Layer 5 of a small transformer language model trained on English Wikipedia (10 layers, counted from 0, width 128).
A neuron adds its activation times its output weights to the MLP's output. To switch it off is to set its activation to zero at one token and run the rest of the model.
A neuron's activation on a vector x is SiLU(gate . x) times (in . x), where the dot is the dot product.

Input weights of the MLP neurons that the questions are about. A number n stands for (n - 128) times 0.0046.
n15 gate: 122, 112, 84, 36, 143, 109, 80, 111, 162, 101, 109, 134, 213, 148, 161, 105, 138, 148, 39, 216, 109, 155, 154, 145, 79, 140, 121, 159, 143, 159, 147, 119, 73, 97, 91, 156, 141, 129, 174, 180, 122, 184, 186, 120, 164, 111, 104, 53, 137, 107, 120, 152, 148, 104, 219, 88, 108, 147, 126, 101, 113, 155, 111, 113, 96, 187, 115, 136, 64, 109, 125, 71, 101, 78, 148, 205, 141, 64, 131, 109, 123, 109, 132, 104, 166, 156, 174, 176, 124, 207, 84, 141, 137, 65, 152, 85, 147, 194, 141, 84, 112, 67, 202, 119, 140, 124, 115, 157, 145, 154, 123, 173, 122, 107, 73, 121, 135, 136, 110, 56, 127, 175, 107, 122, 192, 137, 115, 69
n26 gate: 81, 162, 124, 162, 87, 82, 70, 120, 109, 103, 186, 147, 90, 161, 147, 156, 126, 62, 114, 157, 83, 63, 103, 163, 130, 132, 95, 66, 70, 155, 97, 98, 143, 171, 168, 103, 171, 159, 130, 99, 123, 184, 55, 37, 107, 176, 54, 133, 166, 118, 109, 97, 103, 74, 101, 135, 102, 135, 119, 78, 131, 180, 180, 173, 129, 119, 146, 114, 78, 96, 113, 127, 99, 128, 172, 140, 136, 75, 163, 128, 115, 96, 148, 146, 130, 117, 165, 131, 62, 137, 76, 147, 156, 100, 158, 164, 139, 112, 79, 40, 138, 108, 138, 115, 70, 131, 88, 178, 202, 81, 172, 101, 117, 105, 171, 146, 163, 146, 167, 103, 137, 147, 99, 121, 146, 97, 97, 164
n71 gate: 141, 103, 97, 128, 158, 174, 144, 109, 86, 177, 75, 96, 104, 51, 206, 134, 116, 133, 140, 145, 150, 113, 111, 115, 120, 143, 96, 154, 151, 179, 100, 142, 160, 111, 116, 96, 141, 134, 106, 110, 160, 148, 129, 134, 178, 84, 131, 56, 84, 90, 135, 187, 81, 126, 156, 126, 111, 52, 143, 118, 129, 97, 169, 161, 128, 118, 212, 130, 90, 172, 146, 77, 124, 83, 102, 100, 114, 38, 95, 152, 155, 147, 88, 93, 163, 129, 124, 82, 126, 125, 124, 89, 157, 119, 124, 171, 137, 133, 163, 133, 145, 133, 121, 112, 133, 152, 150, 134, 128, 108, 133, 154, 114, 69, 108, 137, 103, 128, 65, 136, 167, 98, 123, 149, 119, 151, 119, 163
n115 gate: 186, 199, 84, 148, 96, 135, 202, 81, 128, 128, 131, 90, 102, 113, 126, 134, 123, 172, 95, 90, 102, 145, 102, 130, 110, 112, 146, 183, 88, 141, 130, 178, 165, 188, 164, 176, 138, 175, 137, 84, 125, 86, 33, 137, 111, 122, 114, 174, 131, 178, 102, 82, 100, 130, 105, 107, 71, 96, 120, 181, 136, 105, 124, 110, 156, 63, 111, 75, 49, 79, 129, 108, 101, 142, 75, 127, 124, 145, 107, 150, 54, 186, 142, 57, 128, 172, 157, 147, 134, 155, 91, 137, 163, 181, 129, 132, 171, 113, 151, 157, 204, 155, 121, 104, 124, 147, 79, 119, 58, 149, 126, 153, 134, 85, 171, 174, 141, 36, 144, 173, 108, 164, 134, 127, 136, 107, 183, 139
n189 gate: 158, 133, 61, 161, 107, 76, 82, 48, 135, 108, 122, 151, 156, 63, 123, 172, 86, 161, 128, 146, 112, 123, 126, 128, 80, 164, 91, 99, 108, 120, 133, 126, 146, 68, 140, 152, 101, 103, 183, 96, 129, 121, 116, 167, 151, 95, 95, 139, 138, 108, 187, 166, 114, 113, 191, 249, 85, 122, 74, 121, 144, 199, 172, 161, 133, 148, 152, 167, 131, 147, 178, 116, 105, 154, 138, 50, 103, 156, 174, 142, 148, 122, 109, 145, 107, 160, 149, 161, 43, 140, 155, 136, 156, 136, 142, 132, 71, 195, 201, 89, 134, 117, 118, 218, 147, 96, 101, 105, 87, 99, 156, 172, 163, 100, 107, 77, 158, 156, 158, 109, 125, 189, 149, 151, 92, 87, 139, 170
n15 in: 158, 145, 181, 87, 80, 160, 115, 57, 99, 103, 86, 168, 114, 147, 105, 127, 61, 104, 126, 68, 189, 138, 117, 156, 130, 149, 142, 86, 134, 127, 209, 104, 142, 107, 201, 84, 138, 151, 135, 62, 137, 121, 73, 127, 58, 124, 178, 140, 120, 139, 152, 106, 144, 63, 80, 128, 83, 112, 135, 52, 152, 44, 172, 49, 134, 117, 149, 134, 170, 179, 182, 136, 110, 152, 168, 124, 144, 85, 155, 103, 136, 124, 96, 145, 125, 103, 119, 105, 127, 99, 82, 114, 135, 144, 152, 196, 72, 130, 107, 141, 117, 130, 68, 179, 100, 107, 139, 147, 49, 105, 161, 117, 146, 166, 79, 154, 83, 127, 118, 165, 140, 128, 152, 189, 129, 144, 139, 115
n26 in: 88, 129, 118, 107, 91, 67, 155, 138, 129, 120, 150, 136, 115, 157, 209, 146, 113, 99, 103, 134, 96, 198, 124, 191, 87, 131, 106, 63, 123, 104, 114, 94, 122, 120, 68, 157, 146, 129, 108, 79, 128, 97, 34, 64, 95, 166, 72, 109, 162, 109, 69, 101, 144, 54, 97, 175, 126, 139, 92, 113, 177, 115, 155, 84, 121, 86, 120, 144, 94, 135, 150, 80, 65, 142, 73, 130, 121, 88, 136, 171, 128, 86, 144, 120, 147, 129, 163, 151, 124, 153, 158, 179, 108, 123, 153, 174, 111, 140, 99, 93, 168, 132, 116, 111, 40, 163, 101, 156, 132, 116, 166, 133, 135, 135, 163, 98, 134, 90, 173, 153, 148, 114, 108, 111, 130, 117, 94, 80
n71 in: 155, 140, 85, 136, 117, 126, 106, 92, 119, 158, 115, 131, 151, 67, 142, 158, 119, 161, 205, 172, 143, 134, 140, 174, 90, 122, 130, 175, 154, 154, 123, 178, 196, 123, 150, 110, 135, 120, 133, 134, 97, 77, 136, 143, 126, 119, 87, 99, 124, 143, 134, 181, 97, 118, 183, 153, 133, 105, 134, 189, 148, 114, 145, 106, 121, 177, 177, 150, 138, 184, 123, 89, 132, 116, 151, 67, 83, 91, 123, 123, 149, 191, 139, 113, 120, 138, 150, 108, 122, 150, 239, 132, 128, 123, 116, 162, 69, 150, 123, 174, 135, 108, 139, 143, 157, 157, 122, 138, 119, 132, 116, 111, 59, 80, 178, 128, 118, 105, 141, 146, 78, 83, 139, 106, 120, 148, 127, 91
n115 in: 77, 108, 136, 157, 116, 141, 102, 172, 166, 142, 157, 154, 128, 151, 142, 85, 90, 64, 138, 80, 123, 80, 116, 186, 198, 140, 117, 94, 164, 102, 117, 94, 95, 103, 111, 178, 166, 59, 173, 185, 193, 139, 157, 175, 134, 129, 81, 171, 85, 117, 218, 43, 130, 104, 167, 95, 158, 135, 166, 153, 150, 146, 101, 84, 174, 125, 175, 115, 156, 141, 134, 110, 83, 108, 155, 158, 178, 119, 174, 119, 136, 105, 60, 138, 152, 26, 127, 136, 95, 87, 84, 106, 117, 126, 123, 122, 180, 122, 106, 138, 77, 112, 128, 127, 135, 97, 154, 75, 93, 109, 122, 94, 113, 195, 87, 119, 176, 169, 106, 155, 142, 48, 111, 170, 125, 113, 75, 108
n189 in: 115, 90, 203, 78, 70, 142, 148, 158, 193, 97, 102, 148, 101, 157, 113, 107, 122, 51, 120, 84, 117, 106, 144, 104, 205, 93, 150, 88, 208, 135, 100, 121, 76, 119, 103, 60, 87, 186, 33, 151, 213, 97, 127, 130, 145, 136, 154, 189, 140, 122, 80, 136, 90, 175, 99, 170, 173, 119, 135, 118, 137, 162, 87, 98, 120, 153, 86, 78, 106, 119, 128, 86, 156, 110, 163, 142, 192, 168, 88, 107, 141, 130, 32, 156, 156, 153, 86, 174, 147, 141, 112, 145, 81, 110, 108, 147, 190, 107, 62, 150, 172, 123, 113, 73, 51, 158, 114, 179, 157, 100, 101, 65, 92, 195, 136, 150, 118, 160, 177, 121, 165, 160, 141, 115, 156, 152, 98, 134

Output weights of the MLP neurons that the questions are about. A number n stands for (n - 128) times 0.0018.
n15: 114, 43, 67, 135, 170, 117, 123, 95, 199, 153, 93, 79, 153, 124, 184, 140, 123, 66, 58, 160, 124, 117, 119, 131, 84, 87, 66, 175, 121, 146, 174, 9, 60, 99, 102, 170, 163, 74, 109, 201, 150, 248, 216, 161, 98, 116, 110, 128, 241, 132, 197, 171, 196, 94, 187, 146, 134, 94, 81, 128, 139, 73, 54, 118, 164, 199, 152, 141, 62, 130, 64, 125, 164, 56, 138, 118, 152, 160, 139, 79, 117, 135, 129, 164, 149, 126, 125, 168, 190, 165, 96, 39, 85, 79, 177, 148, 119, 187, 146, 147, 137, 154, 127, 137, 124, 134, 76, 168, 119, 181, 106, 191, 135, 178, 92, 151, 146, 64, 100, 99, 128, 59, 115, 152, 124, 128, 125, 72
n26: 85, 159, 129, 127, 110, 164, 144, 195, 125, 106, 175, 49, 82, 97, 140, 173, 194, 98, 183, 88, 122, 97, 130, 97, 124, 168, 99, 155, 154, 117, 171, 136, 61, 145, 159, 90, 120, 99, 170, 117, 164, 120, 138, 181, 185, 151, 170, 97, 217, 136, 129, 26, 164, 104, 109, 160, 119, 154, 122, 189, 120, 105, 110, 160, 119, 99, 113, 102, 128, 126, 77, 142, 128, 184, 145, 77, 115, 139, 84, 106, 94, 38, 143, 179, 130, 185, 188, 102, 113, 119, 114, 127, 73, 82, 100, 175, 100, 99, 110, 163, 73, 164, 161, 192, 81, 176, 164, 63, 114, 116, 78, 161, 121, 179, 173, 92, 71, 151, 142, 168, 146, 64, 152, 46, 44, 132, 167, 104
n71: 164, 161, 138, 174, 123, 125, 61, 166, 98, 82, 174, 131, 155, 184, 174, 155, 170, 95, 92, 94, 137, 113, 119, 137, 154, 219, 156, 159, 78, 36, 134, 97, 147, 92, 167, 148, 108, 177, 166, 116, 129, 126, 153, 130, 104, 136, 100, 152, 181, 120, 72, 70, 108, 97, 184, 115, 132, 127, 103, 166, 73, 159, 102, 121, 183, 70, 121, 116, 132, 70, 118, 91, 140, 128, 224, 114, 90, 159, 93, 67, 129, 91, 89, 187, 113, 134, 37, 81, 140, 112, 126, 158, 114, 119, 159, 80, 112, 133, 113, 135, 142, 89, 122, 145, 139, 60, 126, 162, 29, 165, 123, 79, 154, 164, 138, 105, 143, 91, 124, 129, 115, 134, 159, 114, 113, 118, 131, 70
n115: 131, 118, 193, 93, 107, 83, 138, 153, 143, 120, 163, 92, 94, 56, 97, 101, 140, 174, 122, 191, 229, 135, 113, 86, 94, 134, 134, 116, 127, 10, 173, 115, 120, 154, 108, 136, 105, 133, 146, 108, 57, 63, 39, 118, 182, 131, 155, 141, 186, 175, 212, 135, 135, 83, 91, 144, 144, 120, 103, 182, 99, 217, 157, 93, 75, 163, 164, 70, 94, 57, 168, 133, 111, 51, 119, 171, 143, 127, 120, 130, 125, 183, 108, 55, 91, 143, 153, 145, 203, 229, 137, 127, 73, 166, 158, 100, 204, 104, 176, 173, 157, 149, 101, 120, 123, 115, 195, 158, 80, 158, 121, 56, 137, 160, 180, 50, 150, 81, 79, 150, 135, 127, 183, 74, 136, 128, 178, 132
n189: 77, 137, 70, 67, 77, 166, 200, 132, 129, 169, 202, 107, 140, 212, 125, 96, 110, 146, 106, 128, 125, 106, 117, 103, 213, 97, 116, 149, 128, 168, 55, 150, 82, 89, 110, 131, 121, 114, 169, 147, 148, 124, 76, 40, 185, 132, 112, 131, 244, 127, 169, 79, 70, 124, 115, 118, 140, 120, 57, 154, 199, 107, 78, 144, 151, 119, 47, 112, 147, 138, 131, 100, 146, 174, 144, 179, 100, 76, 116, 240, 94, 86, 149, 122, 144, 52, 106, 168, 84, 93, 104, 75, 142, 156, 91, 129, 172, 92, 202, 87, 172, 187, 133, 90, 43, 138, 141, 158, 180, 114, 139, 105, 114, 33, 115, 201, 103, 36, 88, 186, 33, 164, 128, 64, 171, 214, 155, 203

Each question names a token from some text and the token that comes next. It shows the vector x that enters the MLP there. A number n stands for (n - 128) times 0.036.

Then comes g, the gradient of the next token's log-probability with respect to the MLP's output, scaled to length 1. A neuron's effect is roughly proportional to its activation times (output weights . g). A number n stands for (n - 128) times 0.0036.

" of", then " runs"
x: 126, 168, 152, 92, 104, 133, 112, 134, 132, 108, 110, 130, 94, 129, 120, 137, 154, 76, 141, 183, 158, 142, 124, 149, 98, 132, 140, 122, 59, 174, 162, 108, 183, 130, 76, 114, 116, 137, 128, 168, 151, 143, 192, 140, 128, 106, 201, 152, 112, 129, 87, 116, 142, 131, 118, 119, 133, 123, 150, 133, 148, 125, 124, 146, 136, 101, 133, 113, 128, 118, 116, 127, 153, 150, 132, 142, 129, 151, 142, 119, 111, 121, 116, 155, 167, 143, 143, 111, 178, 100, 139, 110, 70, 117, 157, 130, 77, 134, 69, 120, 90, 109, 116, 151, 187, 144, 123, 156, 94, 114, 124, 158, 105, 194, 95, 120, 104, 163, 164, 134, 150, 144, 107, 188, 136, 105, 79, 128
g: 120, 119, 147, 107, 160, 108, 138, 115, 122, 109, 127, 147, 121, 100, 146, 132, 131, 186, 111, 139, 162, 110, 163, 145, 135, 127, 109, 110, 169, 127, 148, 105, 94, 127, 135, 165, 82, 106, 163, 129, 103, 120, 123, 121, 98, 108, 124, 81, 76, 159, 150, 153, 135, 166, 101, 125, 94, 146, 98, 105, 165, 118, 159, 121, 146, 103, 158, 148, 125, 162, 137, 123, 129, 142, 122, 150, 117, 135, 99, 126, 73, 129, 122, 122, 162, 165, 126, 110, 128, 135, 178, 118, 163, 136, 185, 125, 142, 138, 158, 158, 123, 101, 120, 126, 176, 171, 128, 146, 111, 105, 123, 83, 157, 75, 180, 121, 162, 142, 166, 116, 114, 125, 121, 150, 135, 119, 148, 125
Which neuron, switched off, lowers the next token's probability most? n189

" and", then " the"
x: 131, 183, 130, 116, 113, 135, 95, 166, 118, 108, 116, 95, 98, 136, 135, 110, 109, 99, 144, 200, 135, 140, 134, 168, 100, 159, 140, 109, 42, 179, 137, 95, 168, 159, 72, 115, 90, 168, 75, 165, 114, 124, 175, 136, 139, 132, 170, 153, 119, 130, 133, 91, 142, 151, 111, 117, 133, 149, 114, 125, 176, 159, 157, 147, 168, 96, 117, 127, 91, 104, 124, 153, 114, 107, 119, 140, 127, 131, 134, 108, 145, 121, 135, 164, 166, 144, 113, 130, 160, 128, 112, 169, 108, 106, 125, 108, 84, 123, 109, 166, 85, 115, 120, 167, 140, 168, 156, 126, 129, 93, 162, 172, 124, 168, 140, 137, 125, 142, 140, 149, 137, 146, 125, 147, 110, 104, 61, 90
g: 114, 171, 112, 142, 144, 145, 120, 94, 120, 128, 112, 104, 88, 116, 136, 116, 110, 88, 140, 155, 159, 149, 125, 131, 122, 136, 101, 157, 113, 151, 108, 92, 149, 91, 141, 165, 118, 95, 109, 139, 99, 109, 162, 92, 159, 128, 146, 149, 177, 116, 138, 108, 128, 137, 131, 145, 134, 140, 147, 149, 187, 129, 115, 106, 112, 124, 168, 146, 119, 100, 131, 171, 117, 167, 94, 144, 123, 138, 142, 154, 98, 124, 112, 108, 144, 120, 120, 192, 173, 114, 133, 105, 69, 158, 127, 148, 137, 115, 88, 86, 83, 156, 143, 141, 110, 116, 136, 112, 113, 103, 149, 162, 123, 117, 145, 150, 125, 142, 167, 128, 105, 158, 177, 93, 143, 164, 110, 151
Which neuron, switched off, lowers the next token's probability most? n26

",", then " Ber"
x: 135, 187, 110, 146, 134, 143, 115, 137, 129, 143, 109, 105, 98, 123, 137, 141, 126, 86, 148, 181, 155, 145, 119, 169, 91, 158, 139, 102, 22, 160, 147, 116, 183, 186, 88, 121, 119, 143, 90, 146, 125, 132, 177, 137, 138, 136, 172, 140, 148, 126, 102, 73, 132, 171, 126, 84, 153, 136, 137, 135, 183, 127, 123, 141, 152, 106, 84, 124, 93, 92, 116, 94, 101, 125, 117, 129, 131, 133, 120, 129, 131, 133, 155, 172, 160, 138, 125, 107, 156, 119, 125, 154, 121, 107, 117, 128, 85, 153, 106, 173, 109, 108, 114, 192, 146, 140, 133, 119, 133, 136, 134, 187, 126, 126, 139, 121, 109, 130, 157, 153, 160, 154, 122, 160, 91, 95, 73, 97
g: 143, 90, 117, 143, 124, 153, 129, 138, 110, 96, 87, 118, 138, 167, 149, 124, 135, 98, 117, 138, 134, 73, 124, 144, 178, 158, 161, 86, 131, 98, 170, 162, 129, 77, 110, 136, 133, 131, 131, 143, 136, 135, 124, 123, 135, 129, 117, 136, 119, 123, 116, 144, 88, 156, 132, 120, 100, 106, 141, 146, 54, 138, 161, 161, 172, 142, 121, 150, 149, 146, 102, 159, 149, 125, 129, 174, 155, 114, 168, 150, 165, 154, 80, 126, 98, 165, 99, 126, 99, 124, 148, 122, 93, 84, 76, 112, 134, 124, 90, 108, 127, 108, 137, 84, 162, 125, 134, 110, 131, 155, 147, 144, 132, 162, 118, 115, 148, 129, 125, 120, 149, 154, 144, 162, 158, 141, 110, 122
Which neuron, switched off, lowers the next token's probability most? n115

")", then ","
x: 133, 180, 150, 140, 140, 176, 120, 146, 135, 122, 103, 94, 92, 144, 105, 120, 110, 88, 166, 190, 147, 140, 122, 173, 73, 157, 140, 111, 57, 186, 160, 88, 177, 153, 88, 158, 117, 178, 108, 170, 158, 138, 151, 118, 146, 119, 157, 131, 129, 123, 107, 99, 137, 166, 146, 76, 139, 124, 154, 138, 136, 107, 136, 143, 166, 85, 121, 150, 96, 115, 120, 81, 133, 129, 104, 121, 142, 111, 130, 124, 155, 130, 132, 158, 146, 131, 116, 101, 134, 93, 122, 120, 116, 151, 107, 132, 68, 129, 110, 196, 117, 90, 112, 137, 172, 146, 141, 116, 118, 102, 137, 148, 125, 123, 152, 106, 128, 116, 159, 165, 164, 133, 131, 164, 95, 104, 98, 116
g: 113, 155, 165, 128, 212, 167, 153, 156, 131, 139, 116, 135, 153, 124, 120, 111, 134, 114, 106, 127, 150, 144, 117, 103, 102, 102, 83, 126, 75, 108, 126, 111, 161, 91, 150, 161, 166, 141, 124, 104, 118, 134, 119, 94, 153, 133, 130, 133, 172, 129, 104, 62, 122, 148, 150, 142, 129, 108, 139, 133, 113, 124, 114, 138, 113, 151, 116, 122, 132, 147, 121, 93, 101, 123, 126, 113, 126, 136, 104, 144, 131, 121, 103, 112, 98, 118, 122, 183, 104, 98, 112, 112, 143, 162, 135, 133, 123, 142, 147, 104, 190, 107, 119, 119, 145, 129, 121, 74, 123, 154, 130, 81, 181, 72, 118, 143, 151, 131, 142, 125, 131, 169, 120, 107, 119, 120, 185, 117
Which neuron, switched off, lowers the next token's probability most? n71

"mat", then "os"
x: 156, 168, 129, 142, 181, 159, 112, 119, 168, 107, 135, 119, 97, 143, 108, 108, 73, 89, 131, 135, 114, 154, 117, 180, 99, 141, 107, 144, 65, 133, 143, 82, 158, 146, 112, 104, 139, 202, 144, 159, 147, 125, 142, 84, 110, 103, 145, 111, 121, 123, 105, 124, 162, 123, 176, 60, 138, 120, 121, 118, 185, 92, 165, 142, 168, 130, 121, 150, 113, 107, 142, 118, 145, 126, 120, 140, 153, 140, 141, 115, 168, 92, 117, 127, 151, 122, 83, 77, 165, 139, 129, 120, 109, 153, 113, 163, 42, 129, 119, 90, 148, 102, 116, 127, 103, 120, 124, 132, 119, 116, 136, 136, 130, 137, 105, 109, 131, 104, 162, 132, 161, 141, 110, 138, 71, 141, 119, 45
g: 104, 131, 147, 167, 133, 143, 144, 155, 121, 124, 122, 116, 119, 125, 133, 169, 147, 115, 160, 126, 102, 126, 124, 181, 150, 183, 79, 116, 123, 156, 134, 138, 115, 112, 100, 155, 121, 121, 138, 114, 127, 156, 88, 151, 122, 151, 151, 133, 130, 138, 163, 126, 116, 93, 136, 110, 116, 141, 142, 99, 140, 103, 130, 158, 126, 155, 111, 108, 138, 116, 106, 180, 129, 105, 128, 172, 164, 93, 101, 101, 114, 145, 119, 151, 105, 135, 116, 123, 70, 136, 126, 100, 98, 114, 122, 126, 134, 130, 140, 152, 138, 90, 161, 101, 133, 123, 96, 145, 92, 117, 85, 130, 139, 209, 193, 105, 116, 125, 87, 91, 114, 109, 182, 134, 93, 118, 120, 118
Which neuron, switched off, lowers the next token's probability most? n26

" team", then " with"
x: 122, 166, 146, 136, 129, 144, 125, 126, 139, 116, 128, 84, 96, 140, 81, 116, 122, 92, 146, 157, 149, 176, 135, 155, 106, 139, 98, 112, 51, 174, 183, 99, 201, 174, 86, 114, 118, 149, 116, 117, 157, 153, 143, 108, 127, 111, 185, 133, 113, 122, 128, 100, 128, 158, 139, 78, 138, 158, 141, 135, 130, 97, 128, 150, 160, 77, 142, 164, 107, 139, 107, 95, 105, 140, 124, 144, 139, 134, 95, 113, 123, 147, 103, 152, 158, 147, 125, 96, 167, 107, 123, 133, 111, 130, 89, 142, 64, 100, 100, 158, 127, 104, 127, 167, 146, 154, 130, 122, 97, 154, 113, 131, 121, 107, 152, 125, 141, 117, 183, 173, 126, 157, 130, 201, 126, 110, 105, 96
g: 115, 124, 149, 133, 117, 117, 160, 105, 162, 153, 132, 136, 116, 102, 110, 144, 157, 92, 141, 113, 124, 161, 124, 110, 125, 109, 161, 121, 130, 131, 98, 102, 131, 199, 147, 158, 104, 106, 119, 146, 96, 137, 128, 136, 129, 162, 127, 75, 138, 181, 129, 60, 173, 168, 121, 74, 97, 161, 149, 147, 193, 134, 129, 107, 80, 102, 136, 100, 128, 128, 117, 108, 135, 109, 137, 113, 116, 102, 107, 185, 130, 117, 112, 139, 164, 142, 161, 133, 149, 125, 116, 110, 69, 110, 129, 167, 117, 124, 131, 133, 106, 134, 108, 136, 132, 136, 147, 108, 133, 128, 144, 106, 135, 139, 130, 118, 99, 125, 92, 115, 152, 154, 92, 116, 99, 158, 133, 162
Which neuron, switched off, raises the next token's probability most? n115

" for", then " N"
x: 146, 175, 121, 131, 122, 151, 154, 150, 110, 117, 124, 102, 80, 144, 137, 108, 84, 99, 148, 187, 153, 178, 117, 144, 82, 154, 121, 130, 29, 170, 163, 90, 210, 141, 79, 134, 125, 138, 109, 115, 123, 173, 149, 123, 143, 96, 170, 138, 133, 133, 121, 109, 150, 147, 137, 129, 155, 130, 130, 144, 171, 126, 117, 155, 138, 104, 141, 143, 96, 114, 105, 105, 117, 134, 114, 101, 126, 125, 131, 121, 137, 124, 113, 160, 151, 150, 119, 128, 165, 117, 123, 124, 114, 122, 135, 119, 92, 127, 95, 135, 78, 106, 145, 180, 144, 122, 150, 130, 117, 139, 127, 211, 114, 180, 123, 123, 96, 144, 152, 141, 143, 157, 160, 158, 122, 104, 101, 64
g: 124, 108, 90, 103, 144, 160, 149, 159, 109, 108, 126, 152, 117, 137, 110, 104, 135, 76, 89, 119, 121, 116, 122, 145, 127, 115, 163, 160, 154, 132, 173, 149, 94, 95, 150, 89, 175, 159, 101, 118, 142, 166, 107, 138, 150, 108, 101, 109, 111, 134, 112, 150, 122, 133, 145, 100, 128, 116, 136, 151, 71, 117, 170, 141, 111, 115, 101, 147, 128, 151, 79, 165, 152, 135, 164, 141, 152, 128, 107, 82, 124, 141, 92, 108, 125, 160, 131, 88, 88, 115, 148, 137, 145, 74, 134, 105, 72, 142, 134, 133, 146, 103, 108, 102, 151, 135, 157, 146, 121, 151, 143, 141, 119, 163, 119, 103, 105, 118, 134, 109, 143, 124, 68, 134, 91, 118, 113, 141
Which neuron, switched off, lowers the next token's probability most? n189

",", then " which"
x: 126, 167, 100, 135, 117, 135, 126, 135, 137, 145, 106, 96, 98, 117, 137, 134, 113, 91, 157, 191, 151, 162, 121, 155, 98, 165, 125, 122, 22, 155, 153, 109, 185, 201, 80, 131, 124, 129, 89, 154, 132, 138, 168, 126, 135, 128, 185, 137, 141, 123, 106, 81, 131, 173, 119, 83, 158, 127, 118, 131, 185, 117, 126, 156, 140, 111, 88, 136, 104, 89, 120, 100, 106, 123, 100, 115, 130, 126, 108, 135, 120, 142, 142, 165, 160, 129, 126, 110, 154, 117, 134, 141, 135, 109, 115, 125, 101, 139, 97, 177, 115, 113, 117, 193, 158, 152, 141, 114, 132, 135, 129, 184, 123, 132, 155, 123, 103, 140, 152, 156, 154, 152, 128, 157, 77, 103, 77, 107
g: 117, 156, 96, 160, 112, 107, 104, 118, 152, 171, 104, 86, 89, 166, 148, 91, 119, 171, 158, 141, 116, 124, 134, 153, 124, 129, 116, 134, 126, 99, 105, 139, 112, 44, 113, 146, 118, 116, 122, 113, 133, 151, 161, 156, 123, 127, 162, 124, 144, 150, 102, 144, 150, 83, 135, 169, 128, 125, 139, 111, 137, 131, 89, 144, 93, 137, 96, 163, 146, 121, 106, 162, 149, 138, 134, 154, 132, 127, 135, 107, 133, 145, 104, 131, 163, 95, 134, 140, 146, 85, 141, 111, 132, 153, 105, 108, 119, 102, 99, 83, 91, 137, 105, 134, 116, 124, 108, 148, 128, 148, 95, 196, 178, 136, 158, 156, 147, 120, 156, 99, 147, 132, 144, 129, 120, 106, 82, 111
Which neuron, switched off, lowers the next token's probability most? n115

" 94", then " games"
x: 145, 155, 137, 142, 135, 114, 117, 105, 147, 124, 119, 89, 103, 126, 139, 136, 114, 89, 169, 142, 161, 162, 97, 151, 58, 157, 132, 138, 70, 152, 203, 97, 203, 145, 90, 134, 128, 162, 80, 160, 152, 165, 202, 126, 116, 113, 152, 139, 127, 126, 115, 89, 140, 129, 158, 114, 150, 158, 124, 146, 126, 105, 168, 155, 153, 117, 104, 175, 134, 121, 104, 134, 133, 119, 124, 100, 118, 144, 107, 126, 113, 115, 131, 157, 152, 192, 136, 116, 145, 125, 135, 141, 138, 111, 127, 105, 56, 135, 138, 145, 99, 93, 102, 167, 157, 135, 142, 123, 94, 113, 110, 136, 115, 137, 153, 75, 95, 149, 153, 129, 157, 138, 143, 153, 73, 95, 127, 116
g: 134, 128, 145, 113, 105, 114, 81, 138, 100, 126, 121, 158, 168, 128, 128, 151, 153, 141, 139, 121, 128, 136, 159, 126, 92, 128, 117, 129, 144, 135, 137, 105, 125, 141, 170, 133, 104, 105, 131, 116, 58, 159, 88, 124, 113, 119, 136, 64, 117, 117, 121, 107, 123, 126, 143, 151, 85, 134, 145, 130, 126, 142, 127, 106, 90, 118, 168, 166, 122, 159, 161, 88, 132, 94, 168, 150, 138, 115, 72, 129, 97, 123, 120, 78, 152, 123, 146, 95, 152, 131, 163, 137, 118, 181, 108, 164, 105, 174, 109, 79, 140, 109, 173, 121, 140, 143, 134, 110, 97, 111, 129, 134, 141, 149, 106, 104, 161, 150, 133, 108, 95, 135, 129, 158, 149, 99, 93, 106
Which neuron, switched off, lowers the next token's probability most? n189

" individual", then " score"
x: 154, 175, 143, 99, 141, 133, 133, 154, 153, 133, 133, 100, 99, 162, 105, 107, 86, 127, 131, 201, 126, 170, 125, 154, 84, 129, 95, 122, 85, 169, 150, 95, 164, 181, 92, 121, 122, 137, 138, 140, 162, 146, 160, 112, 114, 103, 195, 133, 95, 128, 135, 99, 125, 159, 157, 95, 122, 124, 127, 149, 125, 96, 133, 139, 150, 86, 125, 122, 109, 150, 120, 93, 104, 139, 109, 114, 146, 119, 94, 104, 131, 137, 134, 153, 151, 131, 138, 85, 165, 116, 127, 117, 126, 104, 130, 159, 54, 110, 90, 116, 117, 126, 117, 158, 174, 151, 124, 112, 95, 118, 123, 124, 114, 91, 124, 119, 125, 160, 154, 161, 159, 122, 129, 210, 92, 100, 86, 71
g: 159, 118, 117, 78, 108, 116, 137, 114, 77, 150, 136, 154, 111, 92, 124, 130, 110, 123, 116, 117, 132, 166, 148, 123, 145, 141, 144, 103, 123, 102, 117, 115, 141, 122, 173, 127, 104, 124, 116, 171, 133, 114, 138, 138, 109, 103, 118, 77, 97, 103, 96, 106, 153, 126, 155, 87, 130, 171, 144, 74, 131, 153, 106, 86, 116, 132, 125, 86, 97, 161, 127, 123, 123, 136, 171, 116, 113, 153, 98, 133, 129, 130, 85, 138, 187, 120, 152, 92, 139, 153, 137, 93, 83, 154, 154, 113, 142, 117, 135, 149, 129, 122, 78, 98, 135, 131, 154, 161, 148, 62, 136, 133, 115, 142, 196, 134, 114, 132, 111, 103, 129, 116, 148, 142, 141, 101, 116, 121
Which neuron, switched off, raises the next token's probability most? n189